Layer 6 of a small transformer language model trained on English Wikipedia (11 layers, counted from 0, width 128). Numbers have three digits each and are written without spaces.
In attention head 2, each number of a token's query or key is one row of weights dot the token's vector x plus its bias. A token spreads its attention over itself and the tokens before it by the softmax of 0.177 times query dot key.
The model reads these tokens: " |" " 5" "," "5" "3" "5" " |" " 5" "." "3" "7" "%" " |" "\n" "|" " L" "at" "in" " American" " |" " 4" "," "6" "7" "5" " |" " 4" "." "5" "%" " |" " 3"

Query weights of the head. A number n stands for (n - 500) times 0.00082.
q0 (bias 0.043): 548630836486470595729401434389599562435540727618490451578479356389461409500618439439647482554570460600548451305688622389585493485491521416482748602487415548514561492447408541483486334473468398600608519235483444482595452384447432546564465411392581357525547220398418558710441684494477533687535395441645454624553627624617203614621497389346420469570390661559371399514435513578203520567480
q1 (bias 0.020): 564512287514369470529401458395602792486522448429641536588640245625454520321650622641309472558634560583469435408366500475588716518668555384420544534543522410538443686512385497366439375563187500510363568503487400314510743579298624343615668532455548511681424506629636304446341574485626487452486412573602524517508503543440432591519421608668591522589637544467358608633413537294552568272510
q2 (bias -0.019): 438688388484438573503485602464475506617523677531551365548397560729539548639670324362348624511587442440687458412553430267435503493428701461334484575507564491399576528397687466605495568363500611427482373419500430526515522627421530349204439383514611583372391503412694559437529515528524580646516680684477391571374537609459375482531425366545417482347662462370547575309491580327584374529525
q3 (bias -0.022): 402739482540493521516461574580369449422427660551530453646564497617518666627584593413321500437583415496507487478503688303734561489396299650466545472456313520538617559528711448548435586382514604303530454509452549493620473630537225373668422362463549278629517272455484461570666681512439405588436375584568344500453510541503113523409305518258657514587677407373497387533690479604424513729642
q4 (bias 0.016): 486548574428571541445399494542554536470477500479458361634537597615466310628765474588596372295519267379586258226555545470561448289729482526637464392584594371362511755530441665543465604739451556673684493348539475292445452353409448382337446296373527616406477409345363680338540248570567450596485426654725581589484395570453435524631507680481311411473305507661655424492526625644382659656446
q5 (bias 0.003): 405562500249437547605447515571485371475291307666594664462366368424697622520563518340562314546615484394510513622532360426413514754556370604434567603402531437649691500283461457807541673438679537372523668380341528490625423552341548536641459493441417719466546645510291525716572576406624381616583452466350422569496445469431514368570385370407483555661543491484413381376375460487429487386684
q6 (bias 0.008): 476379500480650497524530562439450694534540533547405406627594540359473379429533565546523566572362525339389205493239494480531559294600606249500472494500479595420280464575494431519500648583523419577409494520469574513427447605359639433307364493511520381476765651604741491433394459734389344548555458481526523488511462427518293567529439429500669482517422585607487618710526503646734530503411
q7 (bias 0.056): 405668327591256643683648452376642405488519533479382503592522690720594617485718622335437560529726482453411445537641410549554254415481580478503414639503613578504678757513569471482441254573728458468500595343716576633517513437632613535360433433465512460390648385525643493623536507446402637438541496340530226539375452521523557366686547434441220580399373693514646411421372419351421270411360
q8 (bias -0.022): 350512531514493480588472576341439687379472779644258487579656535621257487456621456527524420432466523476398376576349561486655479321500480391351616619473414618480556553301452652500335388503510386484421425349523543449325585493532661580608448438654664537531405471550574344456433595398623497564592432534500577412604539497617650465509740510558629552025461365660388490437491461574417396643583
q9 (bias 0.026): 563675545405352480601585589641547439561391558493506458363569577500353446415507458364592542470413526469673622521588400553560517598636711621425343503540587795406408496582587417493369560363413622336551358251517692559535529437289442584419325517485482493615554375446472686473599497562223510490280459259399650606444585534649430538676386326431631379431559643646430484394482520513401295572573
q10 (bias 0.055): 559503587219466647435532428413459589492603510407382437440803488643651512529582668387471448336341534436234413357565533674625409374461468348511726444538675550484411461397461594528464304524579403712581619430556423577542500397497491536454518595448503701547340503628549515608650469641298488634661561484546362556504556540448497533540576337426535469367626744576372392507391599481488443461419
q11 (bias 0.036): 566657549492354330314542536422588686383523378562432315511663585702589550590473682487408330635508359508338507227509776659448246320370636286597578596633700472399449449422600371307418489529326423504429637483705587496230389590543645632286500589507388729435523538581624643542267445432413660496599519391389580602334605396276765652423526470462508524601507469486655433609460460446376617363533
q12 (bias 0.003): 544561486611484686575602483263320542588716402383538620487317414667659475413362459488597507522439220433421620339484532275569493375230362385497500470465525491493483493563471402344411251442342638471611416290399322615405485485394450627445552603433742518589640494586384581570580500558461455544615646597428639572408493444567524654536623574327608543489619619522333535618563500508677639551418
q13 (bias -0.008): 259546523415420388356561357500537600449329706449587320636530345564497509611500526474411318570256674559506395631554487510503513315474490463372287400483620451422425599488416571449497426446554406702550509477442504650497491585572441416551437473645563514440391592584383436608411666514528675589530304559590506554442514714524418574679289497424653535700494587588426485377529449540705525860348
q14 (bias -0.024): 584363588615516428478355462601419680475406744565506345403578557333272279336510394631494548642405568631539342551518398490333657425610681612711536611446604485430465283404529493354505471590362506623582525450559585446276422536487478640708534620506312500439311497645631565526296571465603558570585548620599645425559431430552694481434523517554442348439342332494267579524572477543396658612454
q15 (bias -0.045): 269461414606338450402390592658471512559436452526371597542634503374395542599437272382617475458465425442483577685255321560577486467476722645672419440399578639412532500699684426701530583372693436503339271680517496445407500633549551536627497279609536515484487645530366494476735434382631470380472337442343557573410395565687567330552638473483510605463533397445563519549607513549490468628399
q16 (bias -0.039): 510405584643546522297577601517431533646360617539483620514357723667680435649466503407457354321589500656297541392626313207504530515509533717548639536404540664345568228435727351511555386423552494364548321420468584533545450649483544689650563552497176764593402475486573743487475634516535595438430522399367490613308622354467481387571536587511390370372468513483311223474725422478507425647411
q17 (bias 0.001): 462425590523519546565738669518497480484341539497458488641445467497631374611592455381474720514526675522494578595528543576559464272423554484596497353556585494617338372494594547380523634396719263546208512548658544338641553441467392557381374562569341365480414446484520624572325590470396574554384610643438520614493488455448507479691434199335413572660580477318528461447414615539380476536487
q18 (bias 0.015): 530392577455511348689316576582522617607647581743631455483504579341425428352478401359484541524474587453568603355666600676621567515406555621477618692473503349522489390207428504314544493403474568455596432442701471585716557520503623424508680269440677555440509336225321503538554285582378518634471787514626513606588577351606387445627644369452309482333294705483386408383467366527380589445422
q19 (bias 0.022): 445585588402520312487648604821542610471329553568580454513337613551608414301569620450332576488276682633644550489627550272455557291546479358733517507595551662590467594667424541575489637570525531534510360441408646557427260545300368580478423514364270375564513393586570643409465842455480429574532514528511395459481338412378370520619330486507366562493402494517483434413359554492427460596662
q20 (bias 0.025): 529337417520417505798573414488522415573602452555413446592551563355301360475497581638629321301352482535547575529400467444792542507464694307615450345586526597311530592583329457383553519509588370518530550723411445696623448445651586539484439448459564431610551543550474471354329598538357518513478593516529377482619523479625388437401782436462513541561417624376481587556406580498533512413422
q21 (bias -0.015): 449449351539380556541481542545512352450333604390627490442683607580359384316581590549401440584521579421470316728446454595517671558669383549512406503467475282500273603389351634384517473612405635305403640612533544406700607493425365383727409419482500374506349488544506389551538420373362414551625562647598488231583380466553504471794497682334631508658470450418463590528647520583584758441507
q22 (bias 0.001): 494642697514486491335542421434446428693525423480338628510507750541579366656496365512314690508539430409538480500541513353687372537554455563361712636510471223359449379637559452453620432553600544410556442457645448736421536394646556322223452382620541474576466657586573468515326648443370386256349715542415485497565472593363558441413528402461409523567560544603572677637566612421382408779637
q23 (bias -0.021): 482547593524686412389518653496642293472452709429827500640616544500559612557524520571555583384695529465680616433684515595365590627603439418466402346435444773504325256424562489645565485540280534585478300466616487384182487521434385228468563366626411537588420634519556429487538288666382530377333391297293497474479407548391425536610329519574605394541360552613676290476857556598511377585304
q24 (bias 0.031): 306397317490438589619519485421578512511503646709529535519595290369382721463642391402579427647630371604612341345712494597579606629512527384288533681408537478557647511515653362412411336581407524471646553361507314534513529405651579510789488445421450496497508620500503466561490510529474445567503330433332518803574586421525458649443593473429595527471545629522500481416328601442357260483322
q25 (bias 0.006): 578542546500472525557390559527539367347630529262488530606588530525377512648467517517538649421628259581690518464487500547396415617416490520640456393600420604462537421725543342341479557377645520661524476421725463379260478486525455418510606355600609325479654547541574452525461622514444680403448386494516520575415340570615677494405395529607331599521637324310655694470474525451312570461373
q26 (bias -0.071): 432475360593370597428699730396468390663428352500519558443323723611458504467571210630529370505459433435700750796356333386313679535429573645384432572317481534484542450496392436488654508504508431300335470486468580471458599672414542527222399571549630717384380608360500519253492614172516677582380574695280752650455393384399513385715621631562385454535571221492492700378518611469765423459544
q27 (bias 0.004): 576393500556685276272481521609479515514472641530568750548356574371458519622265491334500573702542490510447471420495523447683660457388394359398406380538438607520461382589497520480503553555528424503423326395556410617548715456477532581539706353482543238503575468480453547621548246588523428452431514463531557484710413596640648574533362445579548596576323773439607253754488602551353654572386
q28 (bias 0.023): 418432368510513531540446489512511303471541183535531636380685358541615371588584687532553342423570516588641608584410600605574386455389411527480127554546536391782480540667506567494258567516456477418481335414659598470352571429488374466520479396477479500509641419442479461494507471591566475438321672376383454427597478432697625719401367585483579566703677527410580543436497487488500518377596
q29 (bias -0.043): 510402648408480474516465562506580445480592610321646571555507442520584474364282431518568528412305546521567777668613451482350678420337257670503587507525350528551312351503510457477544256254437674612697414518520536330181405578487404539489550553583591604694483392399304383408619480482562477534362462609472687543425598429503344461595436524500562566577582285454446597348665606572613458614554
q30 (bias 0.002): 546598500595476362539355439702452446569460419527646454609560510603341398458428423599456543476750547454448546382561306475541865653585560386581617373518506361420482535516447455670489630463277353439576373373357520450645716481580596530431609378494623839532530596417638422494304524467258571504330401755536379551488556485337261233456406458418528460631490654640445493660506507556546586361307
q31 (bias -0.028): 598466482401804452425503537470369604624613639425543513526493680541489526655562550578596330409608463472538337504420453456493687459418422671313403348549555552542610256276477400439311820433561393395424480323586537482537726523440483413409487565485403485436504359469613647308268524527311429637315721626687544541713510394432606483487225415486692480583561436426376397482573562644487629500524

Key weights of the head. A number n stands for (n - 500) times 0.0007.
k0 (bias 0.080): 480465567508525422476470478389383569365496622621444306597418684518262486522519474412467432660463620412687535346610444655417609609500581500549731338478315510493584578444605468429500389257383487624590527367668691522552516607374469667549450470224675624389667250301423544388592685430359535706533474614785562536431487463564295524681525548151374366528426477469475621542671354719309469444428
k1 (bias 0.017): 476497207508529490497414506574519530521581462348511507346556419573385647400396552645436554658633579485485437424658507592351743599610679443447262493330537428371388583560461307590563340407328570568535552516319569421511778573408444507546466374468583512779637643551561379329496558561514561589617443481796438236176497640303458479613290821474624560620504384578270570527520399303472518292463
k2 (bias -0.047): 561681415489589612442423560403427530670549437603545469431316386664647558591733378484282481365548479500762455530566462338718448469487599489578435661430517503576530590431576464659644711517549611416521204420553378452490646318587397396254470545645244663293262556396427659449398496541567542442441715467403413571597537579270553607451612555677426435250739440580561603239474553340565603659504
k3 (bias -0.028): 471674585540619510425514383518234366541273686537489431550531515612579363504559517514354508208402375588519489418527650215763531668483327177520704556545349546747572642655642598519466556592445620300543407463507261527652437542537403507520486358437341346426076402270398568593435649630533474488426625657379425541800435545539365713438458623325601668459622430489429518524514597483471634819704
k4 (bias 0.014): 531475471367492482377233453641672533530565500528547347621626755484406508661466431493575415463424373413626430356461642556180466469557641504614590541815360320344384681556492662372626609738474578644574550285589730412359608374314519390449333526464623527360581320280572754572699472375329648488555517703825445456208415493523157438578586687395395335433304409453768488646641343578430527445349
k5 (bias 0.005): 428527430444425649579550510566573299588235434684657613337262325492476536589532503332483174444575474620379562532342338468504539747664349535449736458566588361580881483327507530698599594522730652381325676585354415390828527521441482452704528500360266630514453549523175482627423433396563552481738496504398459474670537523369724511493301438430465607479578616456568547536452485494504518332694
k6 (bias -0.008): 699393589500571313528415457587315531647647554638348449583492580115409489313614412639576614641457607519523565527376733532373496484636454275374270466441416599470190676476529466544712433463500527437435518520418562694655689798460558322349289453646451400451594585579633823420435433487559441534577492508566507441530284497525187540555492362481581335549585615642357482544421582506673432550271
k7 (bias 0.109): 405593353463362433457510491537472404544544475545497369320543634573540560578420525497340522730626572553664520456595318599417435440362745407459517601408652510426647698478709285603486580391598484503353444519576881683480448803544547513445565478549820535253709452528503451549560517319350538649687327369641484438324391473529324383579647578374375391481404358422611634449567286546477387439312
k8 (bias -0.019): 355457546452548510635307510262556634291456573418301496640720590377394486485748466669590253594403507592433478562497573453511457459480416492463470736590563758530575551603235650334518403698535353456601472483429738581514437128434561471417416327503472633531448357474633220527343670470544463550573616313605547463580626446455623540647791527512500760230581563591347460464315570301421522531504
k9 (bias 0.040): 539633663452455402578451460699460517572496357638587323378426525351267413592480456503354469573496537554722833617654453544586523614400619811731688335525616688701448427517711380470334590408484548445518407311656916632482457488379424515567465567507451508458509275462521639503665533517404341542263648374437510712703385474602389731384428519461334242447496462588466594544534400454478291430447
k10 (bias 0.049): 415420536452462367356438297557509522488723454627436443377504537486456626521438497453356373630346463440552403457531396704431478568378496446509653476622732451266548591471570389497387386344486421670693533568421830636417531630332560574376474623381695672429807545611503510512595691436226626687800464465644466613298459538477328354446451617264404537606432610440465596628617342417483503504375
k11 (bias 0.039): 625604570402419379382557393548685611598722522574466411445515411461631616486324529558451470813559444478457493378554538612358393465349765489458436575455593564356526407373531283367497355476507652622199453398419676643360582905438391624372520567604496610463562658603748591547496546422493738536537449402504631489324354406341350510575353635375412497710385341479539524395539331497387589500279
k12 (bias -0.013): 606691468459683668394330466493381595660614373447552533518361489580524448477193448538610556294516387508477552312259414322615532391160406492382600473312295641698398509556411481447673450368432346579626478185382305679452568797395511563516378500531525594478587360531457533507504538419587454618528428402360542694370391349417593758444601465484567503496757604321358611459662530464655607774654
k13 (bias -0.011): 507399629307492440273518294485430570367412496466496277649308386568372394612672483380496174491453660512397540650537633564636631405574286198541191420549695371396186743514588648496534420467544261511544410657530536582540369563422343452528525432604319706440253589466482619618558451684530635620524559512619534402393469662461745653628416484378520566546519496411390361468785338597635511720412
k14 (bias -0.068): 489517566603478611614440649550540692381342681533460460600589634303394371363814523564396473436457617523313367551530656551474558382569527434686335608441524602530524427298207578341577440533394497603536418490519416330360454244402529598737542531533245442601364549725737408556252541553584533450365662511566584478412654360420654475595458117766361367373426361580425345350442704584356550593590
k15 (bias -0.062): 467426468500592548526390497527448452503302379497433550540650340369515537648580416597653562334428490659458507637355557485721439365537500575531618521469558529752423528592493697579593562635634399378467428534483390404493460336685384477613639380707290550513089509486403435635384391482645319405454514539183525568714415418561686576377744245746575606375439526668521357507367627489483623643542
k16 (bias -0.061): 483525574648518594374473513500408553602223592695445510455434541525745483496572500594523354283552303599278479519655410353693496519459515548506651421543567483638633496536649561493635604644462425398483395497404382600441446302629596625640624523639182714604240372665633591487244504503563369335330644584329490741504637405370663500376522258589389473347444463510493445315444649409521342767651
k17 (bias -0.005): 532411676480617516605754562379467517413531500581457479404515393541496539526660463236391539635442591632481493469589622566348442218631621466641541345598624378346265475385625504496363626406523483485197461540717531626696493218561400579394583659428436414486500490623555489451360643487402496712389738590512407588475793604586433429541489144133485589532453648460507525676534434386532706515433
k18 (bias 0.032): 559479460447596237584438442560469684561467548569549467478412686538398600465520476444386508324540632279786489593481324972616460538295520588399791562462403271824651337316384353386538454560451588542526364347768391524541428491511585429561500706486642590251437406329421526336421542585538416464332624453633448542739540421471333489652535310556512433378207576380373623353482431577336685416697
k19 (bias 0.008): 511567614517512417549593556607545482516433598641584489341288622441616511379413532400179488518418504520615739529468588429409508423647585316714452508696522414416437698464699512601597654280446630465226511610457640586565109592189398634404677545315385430633722452555651803343560738458573586577394582480660436402318352537478508572734305593337195382435411437535591576583536422467401311480429
k20 (bias 0.026): 452449266534414362688419481490446487368554459446430684621414549432272538518360490692477564710448535334767503549416388568536489273615493769477482388543524520248389619718545399325580439253734372610615301484443679500396433532549690615412392583545656440487595531402497561369437721678521269537541437680560409414443381448547408500658733511288626378705333540381424507660592511575535514366366
k21 (bias -0.014): 313542390588441565575567395671305496536345565402603534542569732394367326452488581682329438387594581714413508660503603500457734423741169263518441673479537426516312698421279516566452598704550550465530699571508440365496681300565360267729456566514611128467456538567397295657323461552365457444488520404586326398416624473710333576817377577504516631672508577431366420721608434476462795451567
k22 (bias -0.030): 699533802428440438293440563663566348588775395396300507410504663593686381619453500490448705689492588285462388453379394266451473504563619648537756635582468319238273436658573485589472410349437476518598414490519699675685540255628648576135321350510431433465594542591560425590538608483320478435403508393461493414377638481216468363579663465531500488467396696456643551432686634535391403399432
k23 (bias -0.021): 485431698578439340170561525315558448432396492617804169700648468516410512488440555515500504192564408558549646530885627418402568513511483373689615349626527593521266463433702692569547471652290366508441484654662408449402569279524618223427596496684518527382433397549534469370650342532348609283432640525300537581652622458637465567340298492606707463406432770659643465478466524402331178475545
k24 (bias -0.016): 381556221480228426518636398514631551503520458599525471436542414367106610613473550410500519699562406470559364376613345723633546665480652489463481507483597469388618398578676430522615212355329527627650423373500614477711366545507596471750271275392444549344653558396424612474579485382442452682741366432527517672458569497472559603564609678416641485545646635428396700332486434514293258343266
k25 (bias 0.016): 517311553500489564403428740440468285427527504380603317479790553576577514511335398464470757429443511564720398496491539485390542361361530625533408357357408635533539283631539398410737544343469580626394417507711552387324604763525377528430613408616718386336340475452616493591440467468346709627383417496496731547566257425643461458497496489681621503536558149525628528368533616556479669549401
k26 (bias -0.037): 579531450518459685606484590443491506599382407438443701433493497580526470560632484635551372266558480589409684613371547317709493402534425561535388580393497493609364424401305632510614601749573424421477437484455278432513682292659470416467542624709157558568212409483445470423436366457616476400363633422138491493621617488383702620538648333712543509298606471530493430445366610390674540543654
k27 (bias -0.038): 580445678402648259194543490496368482497366579226571371588476552290423570633266359333695697618532440351669326448528444585581472483425473305420627205592418431659476355570582446553541600553347398451407562289649274695585310441560776559536586303449600491425779470508378613568508458517598451575349627496504465523591471693729670426612298359563619541685440783664527526703504454491367500536323
k28 (bias 0.051): 427494304442551503524606494581648306454655413366454542342692243645504465649273628454446427596546371571610616435447567473358591444371481515500342383709684441607473358550723529615383343554523493647208427438670737451637419597479468521419292404287840213544784487599486427565675460600396457481489402578565668446389481509500423556467293650462504606771633575401573521566413569486504584220570
k29 (bias -0.013): 456355610511627674507500636360591523402466430405589575524540521542549357399522532506526325082430510515376712708540662410713559403428253548596635617537235493762297309461380592437509390587463461486630439618697228515408506441469312500579640552541304697649264370379474433516525574585538475424346581540315535560668529436527579548361561398639584547422629573486361469346552620456630459728778
k30 (bias 0.002): 450536624496476398584103404426472456731368247488745508600575488720318620500559551787355517293650488311665477559597309555536638649560516525460633500300387439533283523423442548508661492413428504350574389366400429479535585536633620449568692395656430781594329476427564633496344341670370611447267542733316246472577641462391292291504293422371554357504670586723424469666574468742477585446391
k31 (bias -0.067): 641528620418619549466590610497447413644354613367435537578485578560407534554660490500471307355603431507553449423551589403539401627503287288548312440657510567568526375413452369354584722780385490351544450348574358518503684239493676452437308678537293457569350420631454584516370497643434570576307694669463440559762648509490567459445265243489697637496639467497528517466358703356558619624677

The vector x that enters this layer's attention at each token. A number n stands for (n - 500) times 0.011.
0 " |": 507466571536492658541453572493489464696327514549505575576539444467462535476540460553474421399454443420484533578376498468611495512557516444709611466483575669715536527480473604522560450487484390536495446525522321499596633042547578574510462522509540543569459514471410514385545572462572437532471576436395454550600503451490535512370574454365562495464500562404461567509413628105335528552534
1 " 5": 462520534377402560570503618577447544690455503460507563600540607571518470469660578485549513324472466576584351514425457496637421523473529474443453565397620403537599631529421630446411496716534423283404487475464272594467445289618558431488399483471429541446424573507548482555492556626608469490417559335347303599656555515570434609615444394573598604466390571500491555335470660201457425564579
2 ",": 590572505462541555645512528528485399595538489487462402490572483630519579506537542550487594392441543503577348475479530373557429470506517296440480577453668566577514635599392575517532554547392561478444465438487283642540407429586543465477510409525271545551328586577569458504480587563488456446613453525299340573650533483494490507614518359586493665478501623581514332387256669137378498496633
3 "5": 390542533443445479469495557631439617646478413463481544615617528540540506473673761476402566320616457534359288443466569507600512395538537356377534581485709465651565512464529530402393471654467478434417492468345224574471445466608491439595512540466345519532363559586680445476521529574488450484377476502394390557654585539482514652454473349644523626411558504549465410508411496239467432567683
4 "3": 472549573477452585455477586612418564613390379417464530569551481588565512489695719527399536377628485522362297470468607467607485496592599355461459530439656380672587518460436551450470520746471500463440542492396273464538413452629519419611441553454321545480342552609697481486451548556486350416412431550368406578619564448473569632471470379696506570378530457556526392500403482217568446569604
5 "5": 504512564561416565509512583673480569639417374482475536526481541538620430457748715557454535421627499539382291447425551481533394461604631384493484542447625375692602512490456614441476562703474554413394475495371199479514433419651464425609480574469234510473318552525664511511433475526515415373482525521367476557580598511444540573498439373639439553489578484524529437443378483209567518525583
6 " |": 536570474539393651539450745648526578603434441394562455469447462516547489453621412462484453470595511526437409505448440452626532546563654449554341490488633465633449554487469532509497543586496611373445377459379270430448424490613479491542457461556374537617336492531602489465395558498522488497514429521405542561557671499490469525534448367585485574475633516562484482428405584017555496623589
7 " 5": 503579529421377553540517583637488514647409514470524534540528549586489534452687564436496473357499481549479317480482446470647465535501570484410382551391706369567591581458451581474395526746540483280430451490417267580460429338645566394500378475492382567426416573554603473558456518591592528542499514398421304569654634505515410619621366427591583651476437535489457563349498604198535429574549
8 ".": 525559413454381633624501609553571408521394477558513356512649532618599538497539688463571580309485550516542331472564533472546504495461518390493446490607659501465605631460419490524516595559546456567461447465335193487395372384574550342498497530507330532510341596595662450501450458536509527551593491510348302606629542475440465616563419237594478558412540517546575586503399658197480481512561
9 "3": 521488597480500560418412672591532443495445413402549503550535527606618494468585741488457618253606436448464348400504603494597465554543457424434542517514560442647619464408400526458470510784475545500521569424362293473489391449569563415546458548432431530501415571591651444544606541562547382359389464445346371588624494540462574626471517433691480599231470533567588483477379524211484460505648
10 "7": 567516603620458548455437611628551496546426407440493539487479572533627420448646738524555593289581445465458333440524539430556415540555464442515476538513554415710587460400413563432522549771496566456484502447379224426473427471570553399572494556440355523441395557530647468557543541525576415240448526435347436539575518548434570573563434468686441568307522562563616562456344487187464538514623
11 "%": 525520475606490633516488625626412343451504454428500413373446469495533481379678687609496489319597496559519429478577514466400469557651621461579406546489531449601642513549495564491553595690630458470513429382398227456412449440526491382511463596484390565498479470622536443432492504664656484360513595611269315574610559663468501479489515288623384486428573567505591604419391573229436471469553
12 " |": 574500518527447585412379769586629460446576364317619365527443523505526486451579494543610485306591469482490484508509524483587527599535609464563395375526379519597477537469409591513475504678460555405496412388385330417403566485548451453490534485475501489659405420401491499478549500502553466430453515481397522600630591612519481599578561447563506562440588576585486563394400636045529461575636
13 "\n": 591519605469437623494477673503465591503498520578425413464446475662563561452557429484598463379551442541523504511641543484624422552401524469487575425465439475627496588395512600492445525600431522427505507401335203507524334362653565394406434539408463511426367474354501586451500495580566483542599523410307369613558790628461432696579506353542422537499498760577466537484384609268411517538544
14 "|": 447640495492538587454412821558469493506455573620543464525407449493565485480514495352576405371535427547359642348532492551647518550527645646555603465559431647620375504502456506499467510585605407432469373501388265477544440401513470482483419482415464442505380557535482512508476516600434474429494581507366339576584645546484516649501526274537528618491475698521502396492452539142511521583520
15 " L": 497711423485485432482541464586423582632559492532505323522541435449630657519472461411614477365571523544499411553530483454564410449553552439685503499465501548729616480598484593530461596556540419372475474349359202618403474203602429495390524421463353550582490392594451479622422433624408508491444519475409317449609682592563417534612602459516529613465432612533446355376649621412369494552562
16 "at": 532598542548512534418543537526358557430570541386465380598612592634509572504500504512450428381499517472391422455486649582582532471599566496526442569524473623523375597617423555599549472523452284517594342430420413504457413198559507477468402451371371484600174486655643578508280541681478435485421504556332386487542600383460565729553638373574583452465512626610507350438632628511439488580450
17 "in": 637634562595533452508534504612521666555482404476522449535533532579524420577544549562467503351410415520316344532426610553684408453556605461569569577559587566445391590719530618546463506430542397476526449436407135492362546237650499448494443371541284430642338413471621476409331420517530430370444573460370463340550631451568466567513479470554598448468462608566611339592544542451534614618600
18 " American": 536561574475390557432616538605527428427393503544525611407373469539663395447566557507515492493545525571485463518499491656505437596708548460465634518482694440537468753531382678442466616534470270436532402524484239456568422299597410379333460489701371388630349483505507499607410529541435383380350464547519492420715663554548457600497592570626517471593393505478491337500469470331473446633456
19 " |": 338570455539400574469460754597564584555454440465553452550555506501513444534476401425501458349442546594466574636496451495640578508528590496515438525607531498664450676557521541517478567496527540358445317449502349469504416352579482500519538362518428445675393459516494444537461536545460376456396391527430445503603697494535493505555589381562520583383551644674504423494449559055525429575461
20 " 4": 377558517402361526487508583565562524596459517508451500554538601643467472474611624448474448343399510567490411529455467552677449600486539502439446539482662376547573654494460617541374566789507490271447425510474376588517448243649535358473324384468451507453401542538545450556465560593597447444418487443449246566668615499534483589597515501576565642431372562566487534424505618219562378544492
21 ",": 495600496409519485576527531546538371515560540478428394461536468613460578448509565591429519426378526469573357462518489402599415495533561300443493600578726559518503694574446566542514604575417562450439461456497346584537414439649511435447495317524314496569334598609529456535501589541484389457627434572367288545632592498495487446641580444608519702446504627661512326358282610195467455485589
22 "6": 299562531475439452419525510585476646572476455437413570531579535544509525449647793424403502352565468530317327478527518496602559464552547369372513572586745477643561512404556580428423524670463455410444478487361282533498469470599526407591507521468390514516396547609715462489468554540470390408422417482438376490607639488477573668472474406579569654377559540574431408497431476231518438587691
23 "7": 373584541542416511421544500578461660595429411461396570476504532535553477467695756490420480387522482511345318482539528463586511505575561376479463537564707391670565533397515595432461561724485482418438467522399297456514484429613545379625458554494331513434352546596700465522423567516518325315473450482397424530561629471468612622528456442644512601371583520583519443490397444197573488578610
24 "5": 434509529587422543467538553637517597580426383488441528480439535568618436427733740545434502453578507520363307446437519543518385503623646389502472526532640382675610554455499644467450597708474540377415447497386290450532446371631466393588467569493238503472326572558658507522413463493539355319517515515392483533541661517441591559523487430617440581465600516538548417430406443211601509524546
25 " |": 439595434521363600499487752646570559564470459400533454469452484549508486502595424464436394448486478554459430535452434502640551539579651456543336518553688412578465624495488539542500604568523576348468384456425316405454440466600507456500513411590387505619366546572580458511410498546493423458534391536443459543534701512435498502537469430593497643427637538639509446439422513035570443562542
26 " 4": 455591500402370558508529561581567514594443506479474500516513548637466526478681593416488436383423485536478301502467442521672492606501551483446392509455719340533584608447445591529365581793527509284486450496422348573503463292623566360483318458472400553444384552579607459547441537574598478503484481456450274587638673501509479603576452476567536676456420514517464551415522589215558408534509
27 ".": 458571392442380611611513605526628402476396489569475368495617527624583534489521706469551537337436536505537327477551522489558508515487498395518451492653693495409625628476427505556486635567546483559482443465345232458407396329573548351478478526506338492514366578596650448530489462532494493555592455526386258593617577489448510619550458268587479612384570527560580605506410603194496473481543
28 "5": 477484576513481492400442607627575454494470437463523509531513562554578448416589816501442613292521426432446317398477585529541433528550432424427615557585581481604606456423478542461404539744469569436537509403343314500446463405574532434552518535416436483481407603569631415567635508531573419316460487431391366559608577628453568618484510484662490654247489587549558507499377486207460473452684
29 "%": 464541468594495625494469597613435364416525477406479425369432480517504485363658718595479454302536477519535405468585510480417476571651579457577442527563573418530645504545476549506532618699646457482566452360388270466410476409510500401520487613474419545480499489642517420450520497663661473334509554603299257569593567699479530477479544345629401555394571571490586609488410542222416482463566
30 " |": 511524489506433577389395762600648425429577390320610387519441529526502469490556502529557457311477432462509462500505522485593553604547550471569448424574451477525506553506403595549467566659491569409543428370391335401405553428535463449467570436516538448634432481443516464518578461539536436391460458500425444593588629630479533579544583510576508624368598596635524552438386602028528461525616
31 " 3": 516559487384403559437463656499608438482468458404436461546544595704480544433646643390517502366476412504530394473505487468666498650499538517536383506511603382530600543435435613545334538837481559400569491438418436531481451276560562401410308501462456487467413571465538527553552518563592511368413507453415332619629600556489503684596493568557523622371377578511488596382439666234523387439554

Token 29 "%".
Which token does it look at most? 27 "."

Token 28 "5".
Which token does it look at most? 21 ","

Token 26 " 4".
Which token does it look at most? 26 " 4"

Token 25 " |".
Which two tokens does it look at most, in order? 25 " |", 21 ","

Token 5 "5".
Which two tokens does it look at most, in order? 2 ",", 5 "5"

Token 6 " |".
Which two tokens does it look at most, in order? 6 " |", 5 "5"

Token 17 "in".
Which token does it look at most, and with what share of its attention? 16 "at", with about 80%

Token 16 "at".
Which token does it look at most? 16 "at"

Token 21 ",".
Which token does it look at most? 21 ","

Token 24 "5".
Which two tokens does it look at most, in order? 21 ",", 24 "5"

Token 22 "6".
Which token does it look at most, and with what share of its attention? 21 ",", with about 90%

Token 30 " |".
Which token does it look at most, and with what share of its attention? 30 " |", with about 60%

Token 13 "\n".
Which token does it look at most? 13 "\n"

Token 27 ".".
Which token does it look at most? 21 ","

Token 7 " 5".
Which token does it look at most, and with what share of its attention? 7 " 5", with about 70%

Token 15 " L".
Which token does it look at most, and with what share of its attention? 13 "\n", with about 50%

Token 19 " |".
Which two tokens does it look at most, in order? 19 " |", 0 " |"

Token 20 " 4".
Which token does it look at most? 20 " 4"

Token 31 " 3".
Which token does it look at most? 31 " 3"

Token 9 "3".
Which token does it look at most? 8 "."

Token 8 ".".
Which token does it look at most? 8 "."

Token 23 "7".
Which token does it look at most, and with what share of its attention? 21 ",", with about 90%

Token 12 " |".
Which token does it look at most? 12 " |"

Token 4 "3".
Which token does it look at most? 2 ","